Layer 9 of a small transformer language model trained on English Wikipedia (12 layers, counted from 0, width 128).
A neuron adds its activation times its output weights to the MLP's output. To switch it off is to set its activation to zero at one token and run the rest of the model.
A neuron's activation on a vector x is SiLU(gate . x) times (in . x), where the dot is the dot product.

Input weights of the MLP neurons that the questions are about. A number n stands for n times 0.0049.
n96 gate: -2 22 -11 -15 -14 -35 5 44 26 14 28 -16 3 7 -25 29 -47 30 -6 -48 21 -20 18 -12 60 8 -61 47 4 3 -26 16 0 -26 -15 -3 25 5 -2 -10 -52 -14 24 -8 -9 58 -3 -51 2 11 -29 12 25 6 30 27 13 -13 -26 24 37 -15 -29 25 -31 -17 18 14 -9 43 -14 -11 57 -8 69 -14 2 -20 7 -33 -38 -4 13 38 -26 -15 -45 -21 33 -21 49 30 -2 -26 -54 13 37 -15 5 -21 -20 49 25 -19 -34 -28 -27 -21 22 19 -67 9 21 -3 -59 41 15 24 -13 13 20 1 -46 50 8 10 -47 -19
n141 gate: 27 -3 -28 33 45 53 -17 18 26 -1 -10 -31 27 3 58 48 -7 6 36 -3 3 -23 -66 -48 12 25 21 -32 12 0 -8 32 -13 -16 -20 11 -21 -30 -8 -11 -46 -22 -5 -40 5 31 25 -29 -12 31 5 29 25 -14 36 22 -11 14 -16 -5 6 -24 45 -23 1 -37 -42 9 -5 -32 -28 -54 5 -18 -3 61 -6 14 9 25 14 69 -24 -42 31 -18 31 -20 -22 34 22 -21 -4 14 -20 33 36 -21 -9 -22 24 -16 -1 29 30 -16 -17 -24 -36 25 7 33 -4 16 -3 70 -43 24 73 2 -43 45 -33 -48 -32 14 -27 -14
n198 gate: 62 10 -63 55 -33 3 -15 -12 27 8 31 -19 4 7 12 -7 -3 15 -36 43 25 11 -36 -44 19 55 -84 16 42 18 -29 19 9 -2 20 2 43 -30 -22 -17 -4 13 -45 3 15 6 -5 -23 28 18 39 15 -30 3 -28 18 -19 12 11 -1 -21 4 9 10 13 -14 -46 30 -44 15 47 8 2 -15 6 3 69 6 27 28 49 26 7 -23 -23 31 -38 19 18 47 13 20 -36 -19 -17 11 -6 36 -20 10 23 -2 11 16 18 -43 -42 -30 36 -25 -30 48 6 -9 -42 -21 12 7 -16 13 12 -28 -24 24 -6 5 -15 -19
n284 gate: -33 35 -26 -43 45 13 -9 45 -18 10 7 -63 -2 -30 5 19 40 46 12 6 -27 14 16 -48 -29 -17 -42 35 13 -5 2 24 2 -41 -25 -37 8 21 24 -31 -5 50 31 -4 -1 16 21 0 52 28 12 35 26 6 -17 42 -15 29 -58 6 13 18 18 26 48 0 23 -6 -7 -44 -51 60 -9 6 -2 10 -5 8 10 -5 -2 12 30 -7 -22 -38 -17 -30 48 12 -12 -26 31 -24 -41 -13 6 13 -45 4 -17 -15 28 31 4 38 27 -29 -14 -10 -14 89 -17 -22 -14 9 -19 25 -21 -47 -62 -4 -18 -17 -17 32 -13 3
n287 gate: 2 -9 40 63 8 16 45 0 -32 33 10 0 14 11 -8 -29 -5 10 -13 42 -3 -26 21 28 31 -9 2 -7 3 -6 -5 -16 7 18 37 18 -20 2 4 -8 -30 -32 -25 17 32 -2 -17 -29 7 -12 -21 -25 27 -42 52 6 3 17 23 -3 27 -24 -8 -3 -28 3 -53 49 -64 21 19 -42 0 -24 -18 -47 53 8 13 7 3 4 18 77 68 -15 -22 -38 -13 65 31 11 28 -18 5 39 47 -15 -23 3 -2 -43 33 20 -44 3 45 7 5 -1 -36 -19 -10 -6 -3 49 13 44 19 -10 -24 31 4 11 56 -42 -68 -11
n311 gate: -15 -2 20 -24 -6 30 13 -21 -40 -20 13 7 24 -2 25 -4 1 -21 -15 32 18 12 3 -47 -7 -34 15 -5 14 -8 0 -62 -19 -31 13 -8 -20 -35 -48 25 -9 -15 -11 -11 -16 8 -7 -13 -8 -7 49 23 53 63 -23 -35 -40 41 13 0 -58 32 31 -10 14 -20 -16 32 38 -13 -20 -42 27 -26 56 -4 53 -10 -1 40 -8 2 -18 -17 7 -10 -67 -22 -27 44 35 -27 -10 2 -4 -19 15 -27 -29 -43 2 -8 -10 39 7 -24 -3 46 3 52 28 20 -32 -25 -4 -37 6 45 11 -35 0 11 12 -26 -74 -34 26 -11
n367 gate: -52 6 -14 -23 -35 11 -5 14 3 -7 32 -51 19 -30 13 -20 -24 -29 19 -26 37 30 20 2 -2 -41 -21 42 18 7 5 17 -1 -26 27 -16 -7 22 -29 42 -16 -39 15 0 -2 18 29 -38 -54 -34 13 -10 -21 -41 -10 -35 12 -48 -3 -3 3 -10 -1 -19 -45 -32 18 7 -11 -4 11 8 46 -14 -31 8 -77 2 6 9 -27 7 30 -42 2 20 -34 -36 4 -16 67 0 -21 -23 -37 -48 16 2 -24 -34 20 0 -13 -20 -56 31 -9 17 -42 -34 -26 -18 -3 39 0 12 -22 -27 15 -13 27 -52 27 -7 53 29 63 7
n408 gate: 53 -31 36 -39 -1 3 -5 31 -29 9 -42 -41 -3 41 60 33 16 8 27 6 -47 -42 2 21 66 -4 -11 -1 31 4 -2 14 43 14 21 20 1 -34 5 -20 16 -11 8 1 -25 40 30 4 7 -17 -31 17 10 -54 -5 17 29 30 -16 33 -36 -55 10 -44 -5 8 8 -9 8 -17 53 -39 -45 17 -2 3 11 93 -10 7 24 -8 -4 -24 -58 -13 10 -45 21 -89 -11 -49 28 10 -28 14 -39 8 1 -70 -32 23 36 7 27 28 44 -25 -32 12 0 -23 -23 38 -20 -5 4 43 25 -29 -4 1 -3 20 44 -10 5 -4
n96 in: -8 -22 -15 -11 14 17 -30 -2 26 3 -27 35 21 36 -7 20 19 19 33 -30 49 -37 10 5 26 -28 -25 0 39 -13 -11 76 -12 2 67 -51 -23 -6 35 -3 -33 2 -29 7 -6 3 -35 14 -19 -17 45 -51 28 -40 31 -25 15 -27 -17 -5 27 38 -4 5 12 62 -15 48 -12 -19 -2 12 -44 -5 -21 11 -27 -38 25 -54 28 -9 -7 -2 -11 35 25 30 22 -7 -42 -20 18 -1 -30 56 21 -49 -19 -2 18 -16 24 -7 -41 21 -6 -14 -20 40 46 -21 44 -8 5 37 15 7 -11 -24 -48 -41 -12 17 10 -14 -10 9
n141 in: 3 10 31 7 2 -15 -56 7 -23 -14 4 21 5 2 -4 -38 -38 -37 -5 17 -37 -19 -4 -19 -33 28 -7 13 -49 -27 -19 45 -13 30 15 -19 0 -34 30 -38 7 -7 26 16 50 59 43 13 -39 49 13 30 -52 14 59 -1 7 28 -58 -8 31 4 -64 -26 7 -29 -4 -11 39 -19 -70 -3 -42 -13 6 -1 -53 -56 4 -24 20 -33 -16 -28 -5 15 -34 -39 18 -35 23 31 -27 10 54 22 -16 -8 -29 5 20 15 6 -13 -14 -8 88 -7 48 43 17 73 -16 5 -37 76 -17 -24 -30 -7 8 6 9 8 -1 18 17 -13
n198 in: -20 -46 -21 79 -5 20 47 -16 -7 42 -9 -13 -4 -21 -46 27 -6 -25 -16 -22 -20 12 -34 22 36 -7 -11 47 2 43 9 20 -44 -3 38 46 -13 16 -35 6 -38 3 -36 -32 5 -7 -29 -36 -10 -60 -23 -6 -17 2 8 21 2 -8 20 -1 51 -15 23 24 41 2 5 -16 36 42 20 26 -3 -15 -23 -22 -19 -13 0 -8 16 36 -8 5 -8 -70 44 -8 -50 -29 16 6 4 4 -8 -1 24 -28 27 -5 -28 -59 59 28 -4 -4 54 7 -3 -29 41 37 -21 -14 47 -26 -26 -23 1 34 -32 -39 31 -1 -31 43 -14 10
n284 in: 11 -43 -32 10 -34 -26 6 -46 -3 33 13 44 8 69 -7 8 -35 -55 -18 -29 15 -1 -8 0 -14 19 -23 9 0 33 12 -26 -30 0 -8 27 -19 -26 -25 6 -3 -14 -8 -70 -56 -15 95 -40 35 8 13 -38 -6 -31 16 -3 -13 36 30 23 16 6 -48 -5 -15 54 52 -43 -12 8 -12 6 -19 -7 -21 -43 33 11 -18 -8 -18 30 9 32 4 13 -30 43 -13 -20 -22 -2 7 5 -2 17 56 -7 28 -6 -34 63 -4 -31 3 -2 4 -7 21 -7 11 -9 53 43 -10 12 13 31 -15 -31 13 -8 -18 23 16 52 -25 11
n287 in: -21 10 -23 8 -14 35 -5 22 13 37 -27 0 -6 -8 -22 -31 -33 35 31 -14 -27 -14 13 -37 -11 3 -20 -8 -60 23 46 -29 -50 -46 -8 -2 -18 -12 19 -7 6 5 26 -48 -13 29 34 11 -31 5 -7 15 -30 -56 -12 -19 25 43 -52 -36 -12 66 -40 -3 49 36 -13 18 -15 -8 -38 3 -32 -12 -27 -6 0 -15 19 14 -9 56 -56 -15 -58 25 44 -25 -66 -40 -20 -11 21 31 -40 13 14 -18 41 64 -26 1 -4 -3 -6 33 -5 -1 33 2 -2 12 42 32 27 -25 -63 47 -47 10 15 -30 -13 13 -22 41 -27 -7
n311 in: 11 5 -37 -15 -34 -47 3 71 17 -52 5 -52 -27 57 20 -15 -33 0 -13 25 -8 -22 44 -4 23 -7 -23 -15 4 -13 -21 -16 42 21 -15 -35 43 -41 26 -22 -7 -5 18 -75 -31 -52 20 18 15 -29 31 6 14 0 7 15 4 -2 39 -9 -5 33 -30 6 -2 4 -35 -23 -46 16 -8 20 -14 31 -40 33 -19 36 -18 36 -14 -15 24 31 11 29 16 -20 -27 -22 24 -40 -18 13 37 -1 -22 -12 -37 26 0 -43 -14 29 4 -19 4 -10 20 -7 2 -61 35 27 -9 3 27 -3 -12 83 -49 -41 10 8 0 16 0 -2
n367 in: -17 -11 20 -7 18 25 5 41 -22 -6 -25 -14 30 13 -28 24 -24 -40 21 -7 16 -35 -19 27 32 31 10 17 -14 -1 -13 51 -6 14 -11 -16 11 15 -15 16 -23 -93 4 -5 -30 16 44 -78 -17 34 -5 -33 42 -73 -16 22 12 -25 43 39 -46 -19 -62 -10 -1 55 11 -21 -5 2 -19 -11 -46 45 -3 -34 6 -15 23 -12 -4 6 5 -36 -17 4 -47 6 -3 3 52 15 -32 -41 -38 -42 50 14 -9 40 -19 -2 -21 -2 22 4 38 -8 21 -5 -32 43 3 5 21 9 35 54 48 -20 -25 -21 -14 -24 0 -4 -4 -13
n408 in: 11 -11 36 -29 43 24 5 22 -4 27 6 22 29 -31 34 43 13 -12 43 1 1 -23 6 52 25 -30 32 -14 -26 41 8 -21 54 16 -20 44 -34 -58 -2 -9 -19 44 20 42 -49 -11 -35 18 7 -10 9 -8 -27 7 -7 13 8 -28 -33 29 -23 16 -2 -1 -28 -19 20 22 -4 29 10 -6 -13 29 -25 -2 20 -30 8 0 -5 -43 -32 -2 -71 -16 33 -40 24 27 8 -38 39 -15 51 37 -1 31 73 -8 -18 21 22 -2 10 3 10 14 9 1 -63 -6 -9 78 -8 2 -33 38 34 -17 31 -12 -3 -7 -15 2 -50 16

Output weights of the MLP neurons that the questions are about. A number n stands for n times 0.0039.
n96: 13 -8 3 -6 -20 37 -36 -5 -63 38 19 29 73 -12 2 1 -14 8 -28 -12 9 20 43 21 73 27 -35 36 19 -38 -21 -11 26 55 -46 3 37 -21 39 -22 10 4 29 12 -6 17 24 -5 -5 23 24 14 2 -27 23 24 -32 -4 -2 -4 -19 22 -4 16 8 2 -28 33 9 37 21 -19 -9 -24 1 -32 9 -14 9 3 17 35 -39 8 35 -30 54 -38 10 28 10 21 11 -23 -13 22 -17 -8 -33 -27 9 1 57 35 -7 -16 -19 -11 -5 0 -12 47 92 12 13 21 -3 1 -15 -1 -8 1 -8 26 14 20 -34 -4
n141: -2 16 50 -9 5 11 27 -10 -22 14 -48 46 31 -8 -15 -26 -4 22 -13 10 16 -57 5 56 -54 51 35 -3 23 -9 -23 -16 -6 2 -31 40 -31 -23 -1 -14 -27 -51 38 -26 15 -53 -29 24 -22 -5 32 17 2 2 14 6 21 9 26 50 10 -31 -5 3 12 -34 4 -9 -22 -6 -18 -26 44 -47 24 12 -20 -2 12 -19 -40 34 -9 45 49 13 -10 -17 14 -36 9 2 39 62 -4 -16 7 -27 -46 -42 -27 41 32 -5 -35 31 18 -15 -11 8 14 -28 -7 16 -8 5 -19 22 29 8 -9 18 2 -59 -5 72 -24 25
n198: 37 -18 -20 -10 -8 -45 26 -44 48 -2 33 8 -11 -28 14 15 1 7 32 9 -45 -3 11 1 15 -18 4 -9 -40 36 3 15 18 -31 -24 -18 -13 -11 -10 -19 -6 10 9 -6 -6 -11 -11 -54 19 2 -46 -1 -48 -20 22 44 23 13 17 -39 15 20 -10 20 -28 -29 -4 -10 -28 -19 -37 -55 34 6 -25 -38 25 9 13 -17 -15 -13 -3 -32 58 29 -53 -11 -35 -4 -24 -2 57 54 -27 9 34 -29 -6 -47 9 3 1 1 -1 -4 -23 24 30 13 34 -16 21 -8 -11 35 -25 38 0 -19 27 -32 -9 0 9 -15 -8 17
n284: 45 -15 45 32 20 16 -21 -14 16 29 -22 -4 30 -33 9 -38 -14 19 11 21 25 3 46 -2 -3 4 -13 47 -28 -15 22 45 -6 -7 -1 -8 -5 1 -2 -50 20 8 0 -1 -4 38 20 -40 26 -49 60 -18 -30 11 -18 -24 -5 -9 -34 12 22 22 16 12 16 -10 -12 10 -47 -4 -29 27 -25 -12 44 37 11 -32 -14 -34 -49 13 28 10 -43 -64 21 9 26 12 18 -7 -11 -18 -2 9 23 38 -1 30 0 -37 -21 4 45 52 5 -27 -23 15 -23 8 62 10 -5 -3 -16 18 -43 -21 6 3 -45 -5 9 5 -1 -26
n287: -6 -2 -24 -26 16 4 -47 19 27 -19 -8 35 -22 11 -35 -1 7 0 -5 -24 27 -93 49 -24 -50 47 12 -8 39 -31 -37 -18 39 -11 19 -31 28 -54 -26 -3 -19 15 18 -35 -23 5 10 29 -24 -3 15 -2 -21 17 -10 20 53 -5 30 30 67 17 26 32 24 -2 9 -9 3 7 -10 -18 -22 15 31 -17 -2 -14 10 -31 -29 -21 13 17 -23 -51 -19 -16 54 7 -30 17 28 13 -15 -50 21 12 10 -23 -23 -53 -24 5 -25 14 -22 41 34 -9 -1 -39 92 -38 19 37 -8 37 -12 6 -26 36 1 -20 21 17 2 33
n311: -14 -49 -30 -27 15 -6 -7 29 9 22 -7 -25 -23 23 6 33 2 -72 -4 1 -12 -11 -9 16 -29 20 -25 11 37 -25 6 31 45 12 -16 -7 -2 2 26 21 -19 -1 -13 -10 13 -13 9 -8 -26 6 -3 -5 -10 33 -3 35 -7 23 -35 6 11 -20 -15 57 -2 44 15 -14 3 17 44 83 -24 25 5 23 -6 54 13 -10 51 -4 -21 8 -38 -3 39 -9 28 33 24 6 6 -27 -25 -16 -41 26 31 10 4 38 -7 13 18 -50 32 -22 -4 -1 4 -27 33 11 11 45 -32 -21 -37 37 -6 -21 -7 -24 -5 44 -16 -13
n367: 32 -21 -5 29 36 -54 43 -2 13 -19 -2 2 29 27 39 -1 -4 20 -39 13 -21 5 34 -60 -22 88 -3 3 20 -32 45 12 23 37 -12 -22 16 8 15 -5 -23 -29 -19 -7 -20 25 30 27 -9 13 -24 8 2 9 4 13 -9 -4 12 10 -19 7 -3 14 7 -8 -15 -7 -39 27 -1 -14 27 14 -30 -33 37 -16 20 -4 -68 -17 15 -81 -38 40 -37 19 18 1 -12 -19 -57 -15 12 -29 62 -37 -2 -9 5 6 14 -6 -32 26 -10 35 19 27 -20 -6 -38 22 -16 -4 -1 -4 -17 -3 0 -21 -27 -39 17 22 -26 36
n408: 14 11 5 26 -44 10 4 -41 25 -15 -3 25 11 27 -34 14 33 16 -41 -1 8 -18 -5 11 -9 -34 -11 -30 31 -6 -19 -12 -29 0 -25 -40 4 -3 -6 28 -8 8 -18 22 7 0 41 -46 -11 -28 -1 13 30 17 1 27 8 0 41 -32 2 -8 26 16 28 -11 10 3 -31 -29 -41 23 -8 -58 26 7 -3 -3 -4 31 -5 24 23 38 50 32 -17 -4 16 -37 18 -41 -37 2 -14 -1 -14 -14 -44 -22 -11 -9 6 2 -34 -7 -36 22 -13 -7 5 24 -27 -17 10 -56 23 9 -8 -8 39 19 -17 -9 15 -30 50 -50

Each question names a token from some text and the token that comes next. It shows the vector x that enters the MLP there. A number n stands for n times 0.031.

Then comes g, the gradient of the next token's log-probability with respect to the MLP's output, scaled to length 1. A neuron's effect is roughly proportional to its activation times (output weights . g). A number n stands for n times 0.0038.

"ment", then " to"
x: 4 29 16 -11 -1 -22 -4 12 -28 -7 -25 49 43 25 -15 -20 -4 53 -31 -7 10 -3 7 -2 0 41 13 1 34 8 8 35 -41 27 -44 -19 -30 -16 7 39 19 34 -32 -5 34 -11 19 27 4 -2 -44 6 12 -16 32 21 -7 51 6 -23 19 50 -18 21 33 32 -20 30 3 -5 -23 -12 20 -13 -21 2 5 -42 10 -19 7 -19 16 3 -37 -8 0 6 -7 -8 -8 -3 -40 -34 -31 -53 25 -4 0 14 -7 -14 41 19 5 -1 3 23 46 8 6 27 -27 27 -3 -48 38 5 43 17 -24 -19 -20 1 42 11 -6 8
g: -15 5 9 -1 0 -39 1 22 21 29 -15 -12 32 2 -14 -16 30 -6 -1 -25 -57 -40 4 -4 34 -4 18 -5 13 -2 23 -8 -9 -8 -54 14 -24 -4 -20 -55 -16 -15 -25 15 -33 -33 -12 -37 35 21 19 -14 -33 -12 -22 15 25 27 -5 -4 -15 -3 0 13 11 -33 41 16 -54 -25 -19 -25 4 -5 7 11 39 24 -45 -8 34 16 -29 17 10 -22 -17 -14 24 -1 2 -9 -7 10 -24 19 46 14 -5 21 -8 -10 -6 -2 56 -15 -3 -10 1 46 -6 19 7 -20 -7 65 -18 36 -1 -3 28 -14 -3 30 -35 -11 5 30
Switching off which neuron hurts the next token most? n198

"ary", then "land"
x: 6 -11 4 -19 -16 -22 -15 30 -21 4 23 14 37 -30 -34 14 36 -15 -21 -8 23 5 12 6 -18 2 2 15 61 38 12 26 -4 -27 -1 -24 10 24 -11 5 24 18 29 7 -13 -33 19 2 -21 6 -13 10 -19 -39 21 -1 -42 0 19 22 13 0 2 8 58 7 16 35 -23 -22 13 -19 -20 -12 -37 0 -10 -30 39 18 13 -13 7 -33 37 16 -15 -31 -18 -37 10 36 -2 -19 -7 -67 12 -18 -31 10 5 5 62 3 1 8 -5 -47 -6 13 -19 -18 -31 -6 19 2 -10 -17 -5 -9 41 -25 50 -7 -21 -26 -40 -26
g: -15 -22 -10 18 -12 12 15 0 11 -29 -6 -18 -12 28 30 23 3 5 -39 -14 -26 -36 -18 -12 -10 -4 -42 -7 -5 -41 28 9 6 -5 0 5 0 -15 -17 15 -18 -16 3 15 5 4 5 8 20 -37 40 5 16 -1 50 52 -44 4 -56 -24 -22 32 30 51 -8 -21 -1 27 22 -44 37 13 1 -4 -14 -35 45 -12 -1 -20 2 15 28 -24 48 43 -9 -34 -29 -25 0 -25 8 8 27 -5 8 -11 -9 -8 -10 22 10 -33 -39 27 29 -6 -14 27 -11 -18 21 -25 -2 22 -36 27 10 -8 -27 -15 26 17 -6 -16 -42 24
Switching off which neuron hurts the next token most? n367

" ", then "1"
x: 19 -13 -10 -7 -16 -6 -8 -9 15 7 -76 14 -48 20 7 -4 -27 -2 12 8 -23 -10 11 -20 -3 -5 44 -23 21 1 -5 16 -34 22 30 18 -15 0 -2 13 5 25 -8 -4 24 -6 18 36 -18 -35 -7 -31 22 -4 -18 -28 58 -16 29 11 -15 -35 -17 -8 2 30 -4 4 -32 -27 23 6 -10 -2 32 10 6 -30 10 10 38 23 -5 -20 -21 56 -30 13 -6 -28 -4 2 8 -22 6 4 11 13 -9 -4 5 -4 5 32 9 -18 20 -55 34 32 -3 -49 -41 -13 17 -20 13 -11 -8 30 -18 -24 -37 14 -4 -17 -24 -9
g: 6 -10 -24 -14 40 -24 19 -44 4 13 -14 26 -20 38 -11 1 22 35 -3 11 -32 3 -19 -15 53 15 -19 27 15 -9 -18 -16 12 23 -32 41 22 -53 5 37 19 3 12 -3 35 46 4 -20 -6 -4 13 -8 8 5 2 20 24 35 43 -13 -7 -24 10 -32 22 -35 -7 -3 7 -5 -9 -9 -29 -2 22 3 8 7 -5 -12 7 14 1 -49 46 3 9 7 26 25 25 -9 3 27 15 2 0 -28 12 -15 13 10 0 21 -39 -19 47 -16 23 4 -19 -27 9 -40 -1 8 -29 -4 38 73 19 17 -8 -6 -5 6 60 -23
Which neuron, switched off, raises the next token's probability most? n408

"uring", then " f"
x: 4 34 6 -16 -23 -10 5 -11 0 -8 -15 0 27 11 9 10 -13 8 14 -3 2 -24 25 1 -26 -25 5 -5 -3 -20 -8 14 16 -2 -1 -19 -8 -1 -44 25 4 14 24 33 6 6 -3 28 -30 -21 -19 26 -48 5 7 -27 19 -40 28 -17 22 19 -16 -11 29 -53 13 19 -14 14 13 -21 6 -6 -6 25 -17 0 -15 6 -19 -25 -24 -19 4 -7 4 -25 33 -8 -18 -15 -49 15 8 -11 -12 -34 1 -10 -2 9 19 26 -3 -1 -19 -9 8 -25 16 -11 -58 40 -19 -21 29 -32 -2 24 9 11 22 19 30 19 4 8
g: 23 -43 16 46 -14 5 -22 -2 -20 -14 16 6 -2 14 -8 -5 2 49 53 8 -8 -28 -16 7 -5 -21 -10 -27 0 -4 22 2 0 -17 0 52 -11 -12 -13 -46 -8 34 -25 34 1 21 -54 -2 -7 27 -33 12 -14 7 2 18 -15 -3 -4 12 -9 11 27 23 -5 45 -10 -5 8 17 9 0 -52 16 7 -15 17 -9 -24 -30 45 11 8 -4 15 29 86 -24 28 5 6 4 -6 4 -16 13 -24 3 11 -18 -11 -39 29 22 18 17 -1 4 6 1 18 -50 -3 -26 21 -16 3 19 26 51 37 22 -8 20 -4 -26 -38 26
Switching off which neuron hurts the next token most? n367

"ist", then " En"
x: 7 -21 9 10 -21 -4 -10 24 -32 -39 -40 17 -6 20 7 11 -3 -19 -11 -21 32 -4 -43 5 35 14 25 8 15 40 -10 42 5 -35 -62 -9 -12 4 -11 51 16 4 1 -16 -15 11 29 55 -33 22 -8 38 16 -13 26 5 1 0 25 -4 36 16 -15 -16 30 2 45 43 -1 23 8 -11 -3 -16 35 51 5 4 -10 26 -8 -58 -2 -45 -15 12 31 -4 13 -1 19 2 -28 -37 -10 -11 -22 -4 -45 -19 29 -28 -26 43 -5 -19 -3 3 -1 26 -20 0 -26 30 -21 -5 16 -13 6 38 -48 26 23 1 24 3 33 -2
g: -6 26 -28 -30 16 -3 -15 28 7 -15 27 -17 20 -26 -42 18 -15 -25 14 30 -13 -3 23 2 -7 -39 -20 24 3 14 -11 16 5 7 18 -13 -4 -22 12 26 -27 -40 14 -5 10 -42 -13 -32 -20 -24 0 -2 -14 -29 -66 -7 15 -33 39 1 21 -19 -21 -4 41 -39 -11 13 28 -22 9 -36 52 48 -22 -18 -44 3 0 47 -5 6 15 25 1 -47 -21 -25 -6 -22 -20 -10 -25 25 -14 -16 27 -4 12 32 4 14 -6 -17 21 -10 -31 4 4 -26 43 -1 -12 19 8 -1 17 -15 32 4 5 7 18 23 20 27 53 30
Switching off which neuron hurts the next token most? n141

"ly", then " in"
x: 27 38 53 18 -3 23 13 33 -6 -12 3 28 49 -7 -5 33 -8 63 -16 -13 -12 -1 -59 1 -6 10 56 1 26 26 32 29 12 -5 -20 9 21 -17 -22 -13 8 15 18 11 -10 26 -7 25 -1 11 -31 -12 -43 28 8 -1 15 -22 -5 13 -8 29 1 -14 15 3 13 10 -23 -1 -10 5 -13 -5 5 18 0 4 4 -3 5 -7 -27 -19 -10 -4 -14 -9 17 -25 -10 -14 -30 22 12 -4 -20 -41 -10 6 23 -5 36 5 13 26 7 -28 23 0 -15 0 -50 11 -16 7 -5 -9 38 -5 -19 -19 24 -5 2 17 -12 35
g: -38 -5 -9 0 41 7 10 -10 18 -11 -10 34 -11 -24 3 2 -33 -33 9 48 28 6 37 20 -17 16 27 -31 43 5 12 -6 -9 3 -34 30 -4 -6 -17 23 -12 1 -13 -16 4 -2 -16 9 -5 2 -6 -10 -39 15 -23 36 -19 -49 94 20 -40 -20 -21 18 23 -13 -25 25 2 -4 -15 -21 -19 0 -17 7 42 -1 -42 -6 1 -8 -16 -2 20 18 -53 -16 36 -35 18 25 -19 34 11 29 -18 -5 24 -10 -12 11 -2 -4 8 8 -1 -27 -11 -44 10 -10 10 29 -7 8 -17 -46 13 49 -6 -7 -8 -27 9 23 -24 12
Switching off which neuron hurts the next token most? n141

" Fran", then "z"
x: -2 28 11 -49 -3 -18 14 -15 -14 0 24 -5 34 -24 21 3 -8 -25 9 -3 17 22 -4 6 -24 13 44 -9 16 32 1 33 6 -21 -5 -18 -34 0 -20 36 6 -34 -26 0 -2 18 -14 -26 9 36 -16 24 -8 8 -30 10 21 -17 22 55 8 -4 -8 14 60 15 6 14 -3 -4 33 -31 -18 29 3 9 1 -52 -1 18 8 14 -30 -27 22 6 -3 13 -8 -26 5 49 50 20 -21 -43 -10 -19 -10 -11 7 41 30 5 -2 -42 16 -26 42 13 14 -35 -29 3 6 6 13 -8 -59 16 -20 -11 21 -43 -34 -31 -19 -11
g: -16 -20 27 -28 42 -31 -9 15 6 -16 -11 0 9 -2 -17 0 -15 61 -29 4 8 13 9 38 -15 -16 -21 -52 -13 23 13 -9 -20 9 5 1 5 26 20 14 -31 -11 -1 -26 14 45 30 -22 -6 13 -6 38 -69 17 16 7 -4 -2 28 20 -3 -31 7 -10 -6 10 -19 -4 1 -24 -25 -19 5 13 3 18 -23 17 -5 31 -19 33 -5 21 5 -17 45 40 -12 16 -34 4 -15 20 42 -22 -9 14 -6 -32 -2 -19 -30 48 31 61 25 -11 -4 14 22 17 -6 -35 32 27 8 -43 7 17 -5 48 -10 16 -24 18 23 -14
Switching off which neuron hurts the next token most? n311

" c", then "ell"
x: 5 -2 -19 -5 3 15 17 10 20 -19 7 -1 -33 -32 5 -10 3 6 -10 -26 3 -32 18 0 24 -15 -9 5 -20 -3 34 0 9 -10 -14 -11 -5 3 -39 3 65 25 14 40 19 34 -4 50 -17 -18 -16 27 7 28 3 0 -13 6 -6 5 4 17 -26 17 35 25 28 7 11 -22 -26 -17 -10 -8 18 19 42 -66 15 10 -29 12 -9 -5 32 9 22 7 31 4 -6 12 24 2 23 -42 -13 38 6 1 -9 4 13 3 47 22 44 -11 39 -14 23 -63 -41 -5 1 30 42 -3 4 38 -9 3 -10 -3 23 -1 9 3
g: 10 -44 16 -46 -40 -10 -7 19 -3 -8 -10 -17 18 19 -32 27 -19 -6 -63 6 9 -8 5 5 -8 6 -6 1 36 2 -19 -8 -12 -4 6 -6 -37 5 -14 14 -10 -36 -41 -11 28 -27 23 32 -7 16 -19 7 -37 31 16 -33 -21 -5 13 -11 16 18 -27 10 5 44 5 -11 26 -2 11 50 -26 -2 -20 -2 -29 0 -12 -20 -48 -51 -47 1 -20 25 -17 17 -47 -26 -12 -20 13 17 50 37 6 14 -8 -12 28 -14 -15 -12 28 -30 4 -23 29 4 22 -4 -8 5 41 -22 12 -37 43 -15 15 24 6 -1 -15 4 -1 -43
Switching off which neuron hurts the next token most? n284

"cast", then "s"
x: 17 -32 25 10 -9 2 16 38 -36 -38 -32 4 16 -1 -35 -2 -13 36 -16 0 41 -27 0 -11 2 -2 -17 -7 -5 -2 28 -18 10 5 -2 20 6 24 12 46 34 40 22 -24 36 -22 -6 37 -5 5 7 0 -26 33 17 -1 38 -10 -24 -7 16 38 -17 21 5 -14 0 62 4 -24 -5 46 7 -33 -15 36 -10 4 -1 0 5 -34 24 -32 -21 3 -21 -4 -29 -11 8 -1 -62 3 -2 -19 -19 7 -35 -17 4 -5 25 -3 -5 -15 -11 -9 7 -14 -3 9 -45 29 -11 4 21 8 17 11 -35 4 12 7 5 -3 3 21
g: -22 -34 -5 13 -24 -21 -24 -27 -1 30 7 2 -40 13 17 3 6 29 9 -53 15 18 11 -12 10 -5 10 26 -10 15 3 -7 20 -13 7 -2 2 -9 23 2 2 -34 -7 -32 -12 15 -24 -15 27 10 53 9 -32 35 -67 -9 -22 9 -2 27 9 3 -3 -10 13 19 43 10 21 26 -36 -8 8 -5 -30 -27 11 -11 -4 16 9 -2 67 -20 -18 10 -54 -5 -32 -8 -2 31 0 18 -3 20 2 9 -8 -15 19 -31 27 -55 -38 -39 -9 13 -33 3 -18 -47 4 10 -8 35 -10 -11 -29 20 -11 -5 8 24 23 -17 -60 29
Which neuron, switched off, raises the next token's probability most? n367

"er", then "C"
x: 0 -11 4 -22 -2 -1 -2 49 -6 -7 -14 4 38 -23 -22 21 -14 -19 -37 -1 9 -34 19 -38 -48 9 -26 16 6 23 49 21 -43 17 -12 29 10 -8 21 1 22 3 25 32 -13 24 -16 23 -16 13 -9 16 10 -43 20 2 25 -31 -16 22 7 25 -3 -7 26 -41 1 26 -8 -18 -6 17 -15 -4 -11 16 -8 16 30 8 14 6 7 -33 10 3 -1 -29 -15 3 18 10 -36 0 -18 -30 7 8 3 1 -2 -34 10 14 -33 14 -4 -13 6 -22 9 -1 -53 24 -19 14 -3 -6 15 17 -17 -28 9 49 -24 -11 -31 8
g: -38 -15 -20 30 14 -29 26 31 4 38 -50 13 -24 15 -27 29 -44 10 -4 -6 30 26 21 -4 -19 -21 -2 -2 -28 -18 -25 9 12 -3 -45 12 -12 -7 3 18 -5 4 -4 -12 -43 11 63 -18 -16 -4 -25 -7 21 20 -24 -33 15 -22 19 -20 -5 -32 -27 23 25 -1 21 -39 -1 13 23 5 18 -52 21 -17 37 -2 -28 -33 15 20 1 -20 14 -32 46 13 -2 -7 2 -3 15 5 -7 21 8 -2 -16 46 -10 24 38 -5 29 -33 -5 26 1 8 8 -57 -24 -17 36 -1 -12 -8 29 -15 -6 -6 13 17 -20 5 47 -35
Switching off which neuron hurts the next token most? n284